Layer 17 of a small transformer language model trained on English Wikipedia (22 layers, counted from 0, width 96).
Take only the direct path to the model's output, skipping the later layers: a vector added to the residual stream pushes a token's score in proportion to its dot product with that token's output vector.

Output vectors of the tokens that the questions are about. A number n stands for (n - 128) times 0.031.
"ship": 144, 116, 110, 129, 122, 129, 129, 163, 131, 88, 113, 140, 159, 147, 137, 125, 124, 151, 155, 130, 137, 131, 128, 121, 103, 118, 118, 113, 141, 124, 135, 128, 120, 162, 134, 110, 141, 120, 107, 126, 133, 143, 143, 138, 98, 109, 138, 135, 139, 147, 144, 135, 118, 136, 113, 125, 114, 123, 125, 126, 120, 130, 125, 154, 151, 129, 129, 118, 148, 136, 117, 111, 126, 113, 115, 128, 144, 148, 129, 117, 145, 112, 120, 109, 111, 135, 99, 153, 120, 103, 119, 87, 139, 130, 159, 116
"cu": 122, 139, 117, 130, 123, 138, 138, 122, 100, 128, 127, 145, 118, 138, 131, 135, 130, 144, 121, 136, 119, 122, 124, 109, 148, 125, 154, 131, 131, 136, 142, 119, 170, 137, 124, 126, 122, 146, 112, 138, 117, 139, 97, 135, 96, 151, 116, 128, 141, 130, 168, 132, 118, 136, 129, 142, 123, 136, 127, 130, 103, 126, 145, 112, 121, 138, 135, 119, 122, 127, 113, 116, 141, 129, 122, 128, 130, 117, 131, 122, 108, 124, 122, 124, 99, 139, 123, 120, 114, 144, 139, 99, 140, 146, 135, 106
"mit": 112, 125, 138, 109, 123, 138, 128, 149, 125, 130, 114, 155, 128, 143, 156, 147, 135, 130, 130, 131, 113, 115, 118, 102, 108, 132, 128, 132, 144, 138, 109, 132, 129, 114, 123, 114, 125, 121, 135, 134, 128, 154, 127, 124, 123, 109, 142, 143, 116, 127, 169, 127, 124, 130, 138, 131, 102, 130, 143, 141, 132, 129, 130, 126, 138, 133, 132, 113, 125, 128, 119, 112, 144, 124, 128, 141, 138, 122, 105, 128, 128, 121, 120, 119, 113, 126, 129, 137, 137, 117, 128, 82, 139, 149, 128, 125
"ct": 119, 137, 126, 144, 121, 125, 132, 144, 123, 91, 122, 138, 104, 112, 124, 142, 102, 151, 139, 151, 108, 117, 125, 111, 132, 147, 137, 106, 117, 116, 99, 144, 126, 141, 145, 131, 106, 148, 139, 128, 121, 126, 136, 133, 124, 124, 144, 119, 132, 135, 169, 124, 132, 121, 122, 140, 142, 131, 146, 123, 128, 143, 168, 105, 108, 136, 136, 127, 154, 151, 105, 122, 124, 133, 118, 146, 129, 126, 136, 118, 121, 113, 118, 100, 119, 146, 139, 142, 121, 143, 122, 86, 126, 131, 118, 117
"row": 127, 118, 118, 135, 123, 130, 130, 155, 146, 111, 125, 116, 136, 140, 118, 113, 125, 115, 143, 118, 123, 143, 110, 138, 107, 159, 132, 115, 140, 106, 128, 116, 111, 134, 117, 129, 138, 162, 114, 137, 134, 132, 125, 142, 113, 120, 126, 124, 130, 129, 176, 130, 141, 132, 119, 111, 114, 148, 130, 140, 104, 111, 137, 130, 143, 144, 127, 124, 135, 158, 129, 129, 139, 129, 121, 124, 128, 144, 105, 111, 141, 120, 129, 144, 114, 110, 112, 149, 125, 120, 124, 103, 132, 119, 120, 134
"W": 124, 133, 118, 149, 123, 139, 153, 137, 143, 137, 122, 123, 136, 130, 129, 132, 117, 124, 130, 143, 111, 123, 118, 132, 119, 143, 114, 117, 136, 117, 112, 128, 134, 144, 134, 138, 113, 123, 120, 134, 133, 120, 130, 137, 125, 110, 131, 152, 124, 123, 155, 124, 148, 120, 142, 117, 147, 134, 132, 134, 128, 152, 125, 129, 125, 117, 124, 116, 127, 107, 110, 141, 105, 134, 135, 126, 112, 144, 127, 138, 116, 130, 121, 141, 122, 125, 113, 111, 134, 129, 124, 117, 121, 127, 128, 119
"end": 131, 135, 157, 134, 123, 141, 125, 121, 128, 112, 135, 130, 152, 141, 146, 137, 132, 124, 143, 130, 131, 96, 125, 103, 122, 141, 113, 123, 124, 108, 108, 119, 139, 144, 140, 116, 112, 123, 134, 144, 113, 134, 138, 151, 113, 113, 124, 136, 115, 138, 152, 127, 125, 141, 127, 110, 131, 127, 140, 131, 132, 136, 128, 123, 149, 146, 130, 127, 132, 113, 113, 124, 142, 139, 145, 126, 146, 153, 100, 133, 137, 104, 130, 114, 113, 109, 119, 110, 130, 133, 95, 100, 127, 112, 143, 145
"Q": 100, 159, 71, 138, 85, 135, 181, 147, 137, 76, 84, 153, 111, 98, 134, 71, 139, 173, 182, 153, 46, 134, 26, 44, 77, 171, 125, 55, 214, 147, 56, 72, 134, 157, 185, 55, 100, 172, 86, 143, 159, 182, 112, 201, 39, 83, 105, 155, 151, 183, 248, 136, 135, 198, 143, 92, 119, 135, 206, 177, 52, 235, 156, 168, 175, 151, 142, 123, 187, 171, 93, 147, 92, 66, 97, 153, 144, 148, 55, 162, 160, 79, 99, 122, 88, 105, 74, 171, 179, 126, 32, 24, 212, 102, 169, 148
"cul": 100, 129, 113, 140, 122, 130, 134, 138, 127, 109, 109, 146, 130, 102, 150, 129, 118, 152, 113, 124, 140, 123, 118, 117, 128, 128, 140, 121, 138, 122, 124, 119, 166, 139, 124, 118, 116, 145, 138, 132, 139, 138, 104, 142, 102, 147, 120, 135, 135, 142, 183, 145, 118, 124, 131, 144, 128, 141, 141, 131, 120, 134, 149, 123, 151, 145, 118, 130, 131, 122, 86, 104, 120, 134, 135, 131, 127, 107, 113, 137, 130, 107, 126, 130, 129, 132, 128, 134, 126, 114, 114, 66, 122, 137, 142, 133
"od": 117, 127, 122, 141, 126, 113, 122, 103, 142, 134, 144, 111, 132, 126, 127, 123, 137, 127, 145, 137, 116, 120, 128, 133, 111, 129, 119, 107, 109, 120, 101, 119, 129, 135, 136, 121, 117, 144, 138, 139, 132, 116, 121, 145, 114, 112, 124, 133, 114, 139, 184, 127, 128, 125, 129, 131, 131, 124, 150, 134, 128, 122, 150, 139, 125, 150, 132, 105, 112, 155, 128, 128, 115, 141, 141, 116, 125, 105, 115, 135, 150, 110, 126, 121, 131, 122, 129, 142, 131, 141, 119, 127, 148, 144, 120, 123
" from": 132, 119, 117, 119, 127, 123, 120, 132, 146, 124, 140, 120, 118, 122, 127, 108, 123, 134, 123, 136, 118, 119, 114, 126, 136, 113, 120, 123, 121, 124, 128, 131, 120, 120, 136, 129, 122, 126, 119, 133, 139, 141, 142, 124, 123, 127, 131, 134, 133, 160, 116, 123, 131, 142, 118, 119, 141, 122, 128, 144, 127, 131, 134, 141, 129, 136, 129, 122, 138, 132, 128, 117, 126, 108, 122, 128, 122, 139, 133, 131, 120, 139, 127, 125, 140, 136, 131, 120, 134, 124, 130, 121, 132, 127, 149, 134
"'": 141, 112, 113, 126, 129, 130, 114, 134, 133, 131, 130, 122, 139, 139, 111, 122, 123, 129, 118, 135, 128, 135, 133, 146, 117, 129, 126, 153, 135, 115, 130, 136, 129, 138, 114, 136, 126, 121, 118, 140, 120, 123, 126, 130, 125, 109, 128, 127, 152, 128, 136, 122, 129, 132, 135, 143, 135, 125, 130, 135, 112, 123, 117, 140, 137, 104, 119, 125, 141, 119, 134, 122, 144, 115, 105, 136, 121, 133, 131, 144, 140, 105, 126, 115, 133, 115, 134, 126, 122, 155, 128, 130, 126, 121, 137, 133
"N": 100, 159, 71, 138, 85, 135, 181, 147, 136, 76, 84, 152, 111, 98, 134, 71, 138, 173, 181, 153, 46, 135, 26, 44, 77, 171, 125, 55, 214, 147, 56, 72, 134, 157, 185, 55, 100, 172, 86, 143, 159, 182, 112, 201, 39, 83, 105, 155, 151, 183, 249, 136, 135, 198, 143, 92, 120, 135, 206, 178, 52, 235, 156, 168, 175, 151, 142, 123, 187, 171, 93, 147, 92, 66, 97, 153, 144, 147, 55, 162, 161, 79, 99, 122, 88, 104, 74, 172, 179, 126, 32, 24, 212, 102, 169, 148
"ough": 123, 119, 109, 148, 120, 124, 127, 156, 144, 123, 117, 153, 136, 146, 126, 111, 133, 115, 136, 144, 116, 147, 109, 112, 125, 130, 137, 103, 124, 99, 119, 112, 139, 117, 117, 137, 142, 134, 130, 131, 118, 137, 131, 157, 113, 113, 132, 119, 130, 122, 178, 124, 143, 149, 108, 103, 119, 146, 126, 157, 129, 136, 160, 140, 167, 126, 117, 131, 118, 117, 144, 112, 125, 105, 117, 139, 109, 121, 122, 129, 148, 134, 122, 126, 129, 107, 121, 140, 108, 133, 107, 99, 131, 123, 134, 144
"born": 120, 156, 124, 126, 120, 133, 123, 111, 155, 139, 121, 143, 107, 127, 147, 118, 129, 117, 123, 132, 129, 121, 129, 121, 96, 128, 111, 126, 159, 146, 123, 110, 122, 134, 133, 110, 114, 142, 139, 126, 133, 124, 112, 133, 98, 142, 112, 106, 118, 133, 168, 127, 126, 139, 132, 128, 156, 146, 112, 156, 93, 135, 127, 127, 136, 161, 131, 137, 128, 126, 122, 135, 117, 102, 112, 134, 130, 150, 115, 136, 146, 140, 119, 129, 123, 110, 130, 133, 132, 131, 131, 100, 133, 102, 157, 125
"ri": 127, 120, 131, 142, 129, 141, 116, 120, 136, 130, 138, 123, 133, 131, 117, 131, 140, 136, 121, 124, 134, 139, 126, 118, 112, 135, 141, 145, 130, 106, 140, 146, 146, 152, 127, 140, 131, 151, 107, 124, 121, 140, 130, 131, 123, 140, 136, 148, 122, 126, 175, 123, 113, 126, 115, 123, 114, 128, 126, 122, 108, 116, 133, 138, 123, 123, 116, 135, 113, 130, 122, 122, 134, 133, 124, 138, 138, 135, 125, 115, 121, 117, 125, 138, 138, 116, 109, 110, 107, 117, 131, 113, 108, 138, 133, 130
"mm": 124, 126, 110, 114, 119, 143, 137, 130, 137, 108, 119, 145, 128, 126, 134, 115, 126, 140, 131, 130, 117, 120, 133, 118, 155, 148, 140, 119, 133, 129, 94, 138, 117, 145, 129, 117, 150, 134, 136, 134, 140, 135, 116, 166, 121, 124, 115, 142, 132, 127, 157, 138, 135, 120, 136, 122, 105, 143, 157, 144, 115, 146, 134, 139, 139, 99, 133, 109, 111, 126, 136, 109, 140, 132, 117, 131, 132, 120, 135, 133, 124, 130, 118, 129, 124, 128, 100, 129, 120, 131, 144, 96, 102, 125, 117, 112
"Japanese": 116, 134, 108, 130, 117, 138, 154, 122, 144, 117, 137, 138, 124, 113, 151, 109, 108, 127, 141, 124, 104, 141, 130, 120, 123, 130, 120, 115, 156, 102, 134, 134, 133, 149, 141, 121, 126, 147, 126, 129, 142, 135, 128, 135, 90, 108, 105, 135, 145, 138, 167, 131, 135, 142, 111, 121, 121, 128, 124, 125, 91, 124, 116, 131, 146, 125, 121, 135, 132, 141, 121, 161, 100, 105, 111, 122, 130, 121, 112, 124, 136, 137, 123, 115, 119, 124, 126, 133, 142, 124, 138, 117, 163, 128, 143, 157
"br": 121, 137, 128, 113, 122, 143, 111, 118, 119, 138, 123, 153, 128, 134, 149, 102, 130, 147, 143, 133, 136, 123, 129, 126, 118, 128, 103, 119, 153, 130, 111, 120, 139, 146, 121, 134, 125, 136, 130, 130, 140, 114, 120, 132, 127, 136, 122, 137, 150, 133, 151, 139, 137, 122, 123, 119, 120, 127, 167, 133, 118, 130, 120, 134, 136, 126, 133, 111, 126, 114, 110, 108, 119, 134, 126, 137, 144, 118, 133, 128, 120, 128, 127, 135, 130, 123, 112, 140, 124, 137, 113, 89, 124, 125, 131, 128
"a": 126, 132, 131, 130, 128, 123, 124, 111, 127, 144, 122, 123, 112, 124, 149, 149, 137, 134, 141, 129, 129, 142, 123, 128, 136, 118, 133, 131, 128, 111, 99, 136, 96, 139, 134, 133, 124, 127, 118, 126, 127, 134, 129, 132, 132, 137, 133, 142, 112, 119, 152, 124, 131, 133, 105, 114, 146, 127, 133, 126, 131, 127, 111, 137, 115, 137, 145, 124, 118, 133, 124, 97, 108, 135, 129, 126, 112, 123, 145, 116, 135, 122, 126, 131, 125, 133, 140, 138, 119, 133, 137, 140, 163, 109, 123, 125
"L": 100, 159, 71, 138, 85, 135, 181, 147, 137, 76, 84, 153, 111, 98, 134, 71, 139, 172, 182, 153, 46, 136, 26, 44, 76, 171, 125, 55, 214, 147, 56, 72, 134, 157, 185, 55, 101, 172, 86, 143, 158, 182, 112, 201, 39, 85, 105, 155, 151, 183, 248, 136, 135, 198, 143, 92, 119, 135, 206, 177, 52, 235, 157, 168, 175, 151, 142, 123, 187, 171, 93, 147, 92, 66, 97, 153, 143, 148, 55, 162, 160, 79, 99, 122, 88, 104, 74, 172, 179, 126, 32, 24, 212, 102, 169, 148
"u": 116, 136, 133, 137, 130, 140, 115, 116, 125, 136, 128, 150, 111, 136, 116, 127, 131, 122, 125, 128, 130, 145, 120, 125, 123, 124, 138, 119, 110, 123, 117, 133, 145, 122, 138, 130, 114, 133, 137, 127, 109, 121, 132, 116, 126, 120, 132, 144, 124, 126, 177, 125, 126, 131, 121, 120, 136, 135, 138, 125, 136, 129, 125, 130, 129, 117, 117, 126, 113, 151, 130, 112, 141, 133, 121, 122, 149, 141, 139, 125, 105, 132, 124, 131, 102, 135, 134, 119, 109, 129, 125, 134, 147, 129, 129, 123
"ight": 119, 113, 127, 148, 126, 128, 126, 138, 129, 123, 117, 138, 142, 123, 127, 117, 128, 135, 132, 129, 124, 123, 115, 121, 149, 130, 142, 93, 134, 114, 123, 113, 122, 139, 134, 151, 136, 141, 153, 137, 122, 133, 150, 151, 119, 94, 127, 137, 147, 137, 170, 125, 149, 136, 150, 145, 135, 147, 121, 121, 143, 135, 133, 147, 133, 113, 131, 130, 147, 141, 92, 122, 110, 111, 130, 106, 96, 142, 100, 121, 111, 127, 120, 113, 118, 130, 123, 112, 130, 132, 110, 110, 122, 123, 120, 131

Each question shows what one neuron of this layer's MLP adds at an activation of 1. A number n stands for (n - 128) times 0.0043.

n124: 82, 121, 152, 125, 153, 126, 89, 144, 133, 135, 114, 137, 127, 123, 193, 85, 117, 153, 127, 72, 147, 151, 149, 166, 129, 148, 111, 134, 135, 128, 157, 99, 129, 80, 113, 166, 126, 134, 158, 155, 158, 117, 116, 117, 104, 163, 134, 134, 130, 81, 134, 167, 179, 129, 103, 146, 85, 142, 119, 127, 126, 135, 91, 137, 118, 118, 142, 135, 113, 105, 112, 79, 85, 100, 99, 126, 159, 114, 99, 87, 133, 105, 169, 172, 153, 147, 128, 129, 107, 141, 116, 153, 146, 143, 143, 146
Pushed up most: "br"

n190: 94, 117, 127, 122, 64, 123, 160, 102, 124, 134, 151, 111, 87, 129, 118, 95, 115, 107, 139, 116, 156, 125, 139, 143, 167, 138, 129, 131, 109, 63, 110, 146, 158, 124, 119, 118, 83, 170, 124, 157, 139, 146, 175, 118, 111, 132, 92, 148, 115, 114, 136, 55, 137, 117, 149, 110, 93, 133, 121, 156, 157, 128, 103, 126, 156, 155, 130, 137, 111, 80, 136, 167, 121, 137, 108, 112, 101, 138, 145, 142, 176, 130, 155, 123, 140, 121, 129, 132, 111, 138, 139, 136, 161, 141, 127, 143
Pushed up most: "Japanese"

n49: 132, 130, 136, 122, 76, 128, 119, 136, 162, 109, 128, 104, 116, 123, 146, 106, 82, 151, 101, 150, 94, 153, 132, 114, 105, 105, 177, 121, 165, 137, 153, 98, 126, 118, 119, 167, 157, 133, 117, 82, 99, 116, 143, 111, 119, 150, 109, 167, 147, 96, 149, 109, 126, 157, 155, 162, 144, 81, 155, 124, 141, 152, 143, 119, 110, 157, 128, 57, 94, 75, 88, 149, 162, 152, 178, 87, 178, 142, 73, 139, 70, 129, 151, 125, 82, 152, 106, 112, 109, 148, 221, 104, 164, 141, 132, 103
Pushed down most: "ough"

n163: 110, 119, 119, 139, 178, 129, 117, 137, 101, 152, 98, 116, 139, 133, 129, 144, 177, 136, 140, 130, 97, 127, 139, 104, 97, 97, 124, 155, 93, 151, 112, 101, 134, 95, 140, 161, 117, 129, 140, 106, 137, 119, 134, 135, 131, 120, 150, 102, 96, 97, 150, 154, 101, 96, 172, 142, 155, 130, 102, 155, 131, 126, 103, 137, 129, 152, 150, 94, 121, 121, 112, 138, 156, 140, 164, 197, 90, 102, 117, 162, 111, 142, 115, 148, 93, 135, 133, 133, 109, 95, 155, 109, 121, 141, 146, 135
Pushed up most: "mit"

n357: 121, 126, 113, 117, 84, 129, 124, 132, 155, 109, 91, 137, 113, 122, 143, 113, 161, 90, 139, 123, 143, 106, 115, 139, 106, 124, 116, 135, 137, 127, 88, 116, 145, 157, 97, 95, 104, 166, 133, 154, 152, 92, 127, 83, 132, 91, 111, 147, 148, 137, 166, 150, 154, 60, 124, 99, 159, 135, 141, 143, 181, 106, 147, 93, 112, 161, 125, 84, 125, 102, 138, 119, 158, 112, 142, 127, 77, 129, 129, 120, 100, 138, 155, 119, 158, 146, 164, 104, 153, 162, 129, 167, 150, 158, 143, 133
Pushed up most: "od"

n291: 123, 98, 75, 110, 117, 130, 117, 108, 164, 166, 139, 122, 107, 147, 110, 163, 116, 115, 151, 156, 180, 101, 128, 87, 145, 130, 149, 129, 158, 123, 105, 115, 151, 67, 141, 154, 100, 157, 120, 140, 126, 140, 161, 91, 133, 88, 168, 132, 175, 92, 130, 116, 142, 144, 88, 138, 160, 175, 101, 155, 103, 126, 137, 182, 103, 104, 117, 119, 123, 87, 137, 143, 152, 112, 125, 158, 99, 204, 134, 90, 138, 66, 125, 104, 134, 155, 93, 165, 148, 126, 78, 139, 109, 121, 140, 112
Pushed down most: "cul"

n244: 164, 75, 150, 113, 126, 120, 140, 104, 150, 142, 159, 113, 115, 98, 129, 104, 131, 134, 128, 129, 138, 130, 151, 144, 131, 114, 144, 150, 120, 127, 133, 124, 122, 106, 147, 164, 99, 147, 66, 131, 51, 123, 125, 119, 161, 128, 169, 152, 108, 142, 131, 157, 128, 152, 129, 135, 121, 139, 145, 105, 121, 137, 99, 123, 146, 168, 102, 165, 118, 94, 154, 154, 94, 129, 121, 156, 137, 102, 106, 106, 129, 152, 100, 123, 123, 132, 101, 145, 147, 148, 123, 144, 78, 138, 152, 137
Pushed up most: "ri"

n136: 99, 75, 120, 146, 135, 117, 95, 148, 144, 131, 160, 118, 127, 107, 149, 137, 121, 115, 142, 120, 134, 137, 179, 95, 101, 120, 114, 99, 172, 151, 104, 170, 132, 108, 169, 169, 159, 142, 168, 149, 141, 103, 122, 170, 133, 158, 129, 107, 158, 131, 148, 119, 84, 102, 164, 165, 120, 152, 97, 106, 119, 69, 129, 135, 170, 185, 113, 108, 171, 109, 109, 111, 89, 72, 119, 97, 144, 105, 101, 113, 105, 127, 135, 123, 157, 152, 147, 83, 155, 147, 132, 122, 100, 106, 134, 120
Pushed up most: "ight"

n39: 136, 115, 115, 89, 244, 145, 87, 136, 130, 134, 118, 129, 100, 158, 87, 168, 147, 114, 117, 154, 100, 142, 135, 125, 159, 126, 148, 149, 142, 130, 94, 138, 120, 101, 116, 142, 169, 123, 112, 122, 144, 121, 136, 158, 104, 107, 114, 120, 155, 118, 85, 149, 138, 133, 131, 131, 121, 113, 158, 149, 168, 141, 104, 141, 169, 102, 116, 159, 114, 106, 142, 136, 124, 89, 113, 114, 117, 117, 139, 95, 139, 82, 156, 121, 121, 154, 125, 99, 132, 115, 135, 129, 113, 137, 140, 128
Pushed up most: "'"

n104: 142, 97, 132, 107, 215, 124, 97, 103, 108, 112, 123, 132, 107, 162, 101, 133, 136, 103, 113, 108, 98, 112, 99, 159, 137, 130, 122, 164, 135, 119, 155, 98, 97, 113, 179, 127, 153, 133, 90, 170, 98, 148, 98, 151, 147, 118, 101, 127, 124, 118, 110, 81, 111, 104, 146, 154, 97, 101, 114, 140, 141, 90, 106, 139, 158, 174, 114, 132, 159, 109, 141, 132, 108, 117, 96, 144, 111, 200, 157, 124, 146, 120, 173, 110, 162, 103, 185, 139, 134, 98, 138, 99, 163, 136, 149, 148
Which two tokens does it push up most, strongest first? "'", " from"

n95: 149, 89, 99, 159, 130, 188, 128, 123, 168, 139, 111, 126, 125, 107, 127, 102, 136, 101, 127, 131, 152, 97, 120, 123, 146, 100, 147, 151, 126, 123, 150, 125, 146, 112, 151, 131, 108, 150, 170, 142, 129, 116, 97, 108, 109, 140, 151, 120, 128, 131, 167, 142, 134, 100, 103, 131, 117, 168, 133, 80, 109, 122, 155, 163, 129, 128, 163, 121, 89, 153, 98, 113, 143, 135, 109, 113, 92, 140, 94, 141, 148, 146, 119, 140, 130, 91, 146, 170, 146, 94, 135, 119, 107, 100, 116, 149
Which two tokens does it push up most, strongest first? "cul", "row"

n145: 107, 120, 117, 120, 41, 102, 136, 154, 161, 91, 124, 151, 74, 115, 132, 180, 102, 121, 151, 140, 162, 119, 145, 138, 137, 136, 136, 111, 117, 133, 140, 102, 178, 132, 200, 122, 136, 154, 103, 104, 57, 111, 111, 93, 126, 99, 186, 95, 119, 98, 164, 138, 141, 174, 118, 130, 138, 102, 168, 109, 135, 129, 100, 141, 188, 153, 100, 165, 103, 144, 105, 125, 107, 108, 105, 84, 115, 121, 160, 145, 131, 110, 96, 76, 170, 125, 177, 111, 107, 157, 91, 138, 167, 113, 119, 125
Pushed down most: "mm"

n121: 128, 131, 149, 132, 115, 124, 130, 197, 163, 125, 141, 86, 132, 137, 119, 130, 192, 137, 140, 116, 112, 106, 133, 157, 115, 49, 129, 116, 186, 162, 139, 166, 102, 167, 97, 165, 109, 138, 110, 101, 126, 112, 147, 149, 126, 153, 157, 99, 119, 114, 146, 213, 131, 162, 94, 147, 139, 126, 122, 152, 104, 145, 126, 89, 94, 123, 164, 98, 86, 144, 109, 67, 109, 119, 143, 119, 119, 179, 149, 84, 131, 149, 103, 104, 115, 104, 105, 176, 120, 137, 141, 86, 89, 130, 148, 97
Pushed up most: "ship"

n242: 114, 130, 123, 150, 111, 163, 160, 174, 112, 106, 126, 117, 135, 149, 152, 155, 103, 155, 85, 190, 192, 82, 131, 137, 162, 113, 160, 145, 105, 139, 111, 86, 149, 137, 127, 113, 94, 111, 146, 166, 148, 138, 111, 108, 168, 120, 141, 157, 134, 123, 140, 111, 100, 126, 77, 119, 139, 139, 158, 91, 153, 120, 125, 90, 138, 78, 126, 99, 103, 137, 107, 95, 127, 65, 118, 104, 192, 121, 131, 73, 107, 158, 97, 141, 110, 118, 161, 115, 176, 189, 109, 94, 151, 125, 181, 111
Pushed down most: "row"

n316: 121, 131, 124, 153, 185, 143, 147, 103, 84, 73, 173, 95, 124, 110, 110, 153, 108, 103, 122, 163, 154, 104, 170, 130, 164, 141, 124, 138, 127, 138, 118, 126, 162, 190, 139, 121, 162, 90, 121, 150, 112, 133, 99, 156, 120, 165, 130, 99, 133, 142, 123, 124, 122, 147, 114, 168, 105, 97, 104, 136, 118, 138, 128, 83, 99, 126, 93, 136, 115, 118, 90, 120, 185, 117, 146, 165, 144, 151, 94, 84, 115, 169, 187, 119, 117, 127, 116, 129, 110, 123, 87, 113, 103, 178, 144, 133
Pushed up most: "cu"

n133: 131, 101, 131, 156, 136, 65, 116, 130, 143, 163, 178, 157, 162, 140, 156, 150, 104, 161, 90, 142, 89, 90, 151, 87, 170, 85, 129, 124, 137, 114, 73, 89, 165, 103, 123, 108, 152, 134, 95, 153, 104, 108, 117, 149, 150, 88, 148, 125, 138, 142, 139, 130, 141, 75, 99, 139, 142, 155, 115, 119, 102, 127, 136, 141, 146, 144, 107, 141, 157, 106, 126, 155, 113, 137, 99, 83, 151, 133, 156, 172, 120, 135, 162, 93, 126, 153, 133, 146, 159, 124, 87, 127, 108, 141, 136, 115
Pushed down most: "row"

n89: 125, 122, 146, 119, 107, 133, 97, 88, 122, 127, 151, 118, 119, 111, 155, 135, 146, 109, 102, 158, 121, 127, 113, 93, 146, 113, 144, 142, 147, 135, 129, 179, 95, 117, 136, 152, 131, 73, 98, 146, 132, 149, 116, 138, 142, 123, 164, 116, 145, 151, 121, 108, 89, 156, 118, 123, 224, 113, 126, 193, 144, 114, 116, 130, 135, 149, 106, 135, 153, 112, 124, 136, 121, 87, 105, 87, 120, 103, 187, 132, 130, 115, 174, 124, 111, 125, 132, 103, 134, 124, 120, 112, 135, 130, 131, 114
Which two tokens does it push up most, strongest first? " from", "a"

n122: 103, 177, 147, 146, 128, 137, 97, 58, 159, 130, 121, 133, 97, 131, 130, 114, 96, 120, 72, 127, 154, 140, 131, 153, 109, 188, 111, 132, 134, 138, 134, 93, 106, 120, 117, 135, 114, 125, 148, 91, 138, 156, 106, 120, 141, 141, 131, 99, 134, 135, 144, 112, 163, 127, 109, 95, 120, 129, 122, 185, 107, 172, 114, 133, 131, 117, 147, 112, 121, 129, 124, 127, 130, 131, 145, 121, 96, 101, 100, 140, 102, 113, 137, 159, 146, 128, 140, 165, 134, 152, 104, 150, 112, 138, 112, 156
Pushed down most: "ship"

n90: 129, 101, 157, 107, 146, 106, 103, 109, 123, 172, 166, 105, 104, 155, 124, 94, 140, 108, 77, 154, 133, 93, 109, 128, 146, 116, 96, 128, 107, 153, 111, 115, 121, 151, 146, 142, 113, 103, 137, 160, 117, 156, 129, 152, 123, 133, 168, 142, 82, 191, 172, 132, 145, 120, 92, 132, 111, 138, 95, 110, 173, 106, 140, 73, 133, 131, 121, 111, 111, 143, 152, 151, 96, 167, 133, 161, 182, 105, 102, 133, 157, 114, 131, 96, 111, 83, 161, 156, 102, 122, 124, 136, 120, 139, 123, 159
Which two tokens does it push up most, strongest first? "od", "end"

n36: 135, 180, 132, 143, 110, 117, 104, 150, 119, 117, 118, 125, 130, 143, 112, 141, 110, 117, 143, 125, 155, 142, 129, 108, 162, 152, 133, 106, 112, 144, 124, 96, 149, 146, 133, 124, 140, 147, 154, 143, 100, 133, 128, 143, 114, 148, 110, 137, 122, 107, 134, 148, 103, 144, 117, 113, 155, 206, 145, 75, 141, 125, 140, 150, 149, 98, 108, 101, 129, 100, 128, 97, 103, 143, 133, 100, 142, 121, 122, 102, 119, 127, 69, 117, 107, 90, 156, 149, 107, 102, 111, 161, 152, 132, 128, 159
Pushed down most: " from"

n224: 146, 121, 144, 121, 139, 138, 121, 132, 118, 157, 155, 91, 134, 135, 160, 143, 151, 124, 142, 143, 139, 148, 114, 139, 127, 130, 121, 137, 148, 143, 142, 137, 128, 117, 112, 133, 149, 116, 127, 155, 139, 122, 97, 133, 110, 125, 130, 131, 138, 136, 116, 156, 129, 116, 105, 143, 99, 178, 101, 81, 135, 110, 126, 127, 89, 168, 89, 94, 112, 110, 142, 86, 81, 159, 117, 108, 93, 164, 129, 137, 130, 152, 93, 122, 118, 157, 127, 150, 82, 164, 143, 123, 128, 124, 77, 167
Pushed up most: "a"

n100: 129, 127, 136, 115, 133, 145, 127, 140, 142, 127, 151, 174, 138, 125, 145, 111, 156, 173, 146, 129, 161, 137, 152, 131, 157, 174, 131, 101, 95, 100, 131, 123, 110, 114, 127, 100, 152, 133, 140, 129, 109, 155, 88, 123, 149, 111, 141, 94, 87, 96, 107, 187, 129, 140, 168, 159, 119, 124, 118, 99, 94, 140, 129, 133, 143, 131, 157, 124, 93, 146, 112, 96, 134, 79, 152, 126, 96, 102, 167, 131, 82, 139, 92, 124, 121, 128, 120, 103, 105, 133, 152, 148, 132, 122, 101, 135
Pushed up most: "mm"

n322: 169, 134, 134, 157, 79, 126, 103, 138, 162, 143, 148, 98, 94, 108, 105, 74, 125, 106, 104, 135, 120, 152, 121, 145, 116, 128, 131, 108, 140, 94, 112, 130, 168, 104, 131, 152, 151, 146, 109, 103, 120, 112, 168, 76, 153, 146, 138, 98, 127, 121, 83, 143, 135, 143, 138, 155, 162, 94, 112, 189, 127, 127, 137, 165, 114, 120, 140, 127, 116, 108, 120, 137, 127, 117, 120, 128, 115, 145, 179, 132, 100, 141, 93, 136, 165, 125, 134, 139, 169, 119, 102, 153, 163, 105, 127, 106
Pushed up most: " from"

n294: 144, 109, 168, 112, 66, 120, 139, 134, 116, 119, 132, 107, 96, 127, 155, 138, 190, 127, 133, 123, 159, 158, 119, 106, 154, 133, 145, 149, 119, 119, 140, 127, 151, 136, 91, 126, 129, 146, 132, 95, 102, 91, 115, 114, 149, 103, 120, 146, 98, 120, 163, 124, 158, 174, 139, 143, 129, 98, 117, 164, 116, 134, 160, 121, 102, 109, 112, 138, 162, 112, 122, 125, 136, 135, 114, 111, 117, 127, 147, 132, 152, 97, 141, 143, 126, 111, 127, 127, 103, 114, 96, 141, 97, 127, 111, 122
Pushed up most: "ri"

n30: 128, 135, 145, 118, 148, 127, 103, 142, 65, 133, 148, 126, 120, 111, 112, 137, 157, 123, 135, 118, 108, 108, 176, 141, 88, 132, 129, 151, 129, 128, 136, 95, 132, 140, 133, 139, 141, 160, 142, 130, 156, 135, 148, 104, 149, 121, 116, 80, 134, 133, 131, 151, 99, 136, 93, 98, 120, 159, 143, 151, 100, 112, 131, 125, 123, 131, 124, 165, 150, 67, 159, 139, 172, 122, 156, 133, 130, 99, 172, 129, 113, 115, 156, 128, 143, 107, 138, 146, 140, 98, 137, 116, 143, 92, 96, 104
Pushed up most: "br"

n355: 149, 127, 177, 159, 159, 106, 116, 141, 138, 136, 146, 109, 111, 134, 120, 185, 118, 111, 150, 139, 100, 134, 133, 118, 154, 93, 130, 122, 145, 117, 146, 136, 106, 108, 104, 125, 161, 115, 122, 136, 109, 88, 153, 100, 142, 146, 97, 104, 170, 114, 160, 168, 154, 136, 116, 137, 138, 149, 95, 119, 116, 191, 104, 127, 142, 98, 97, 116, 129, 135, 163, 66, 108, 92, 156, 97, 127, 91, 116, 154, 134, 157, 127, 112, 138, 104, 101, 117, 114, 135, 113, 138, 121, 135, 117, 146
Pushed up most: "ough"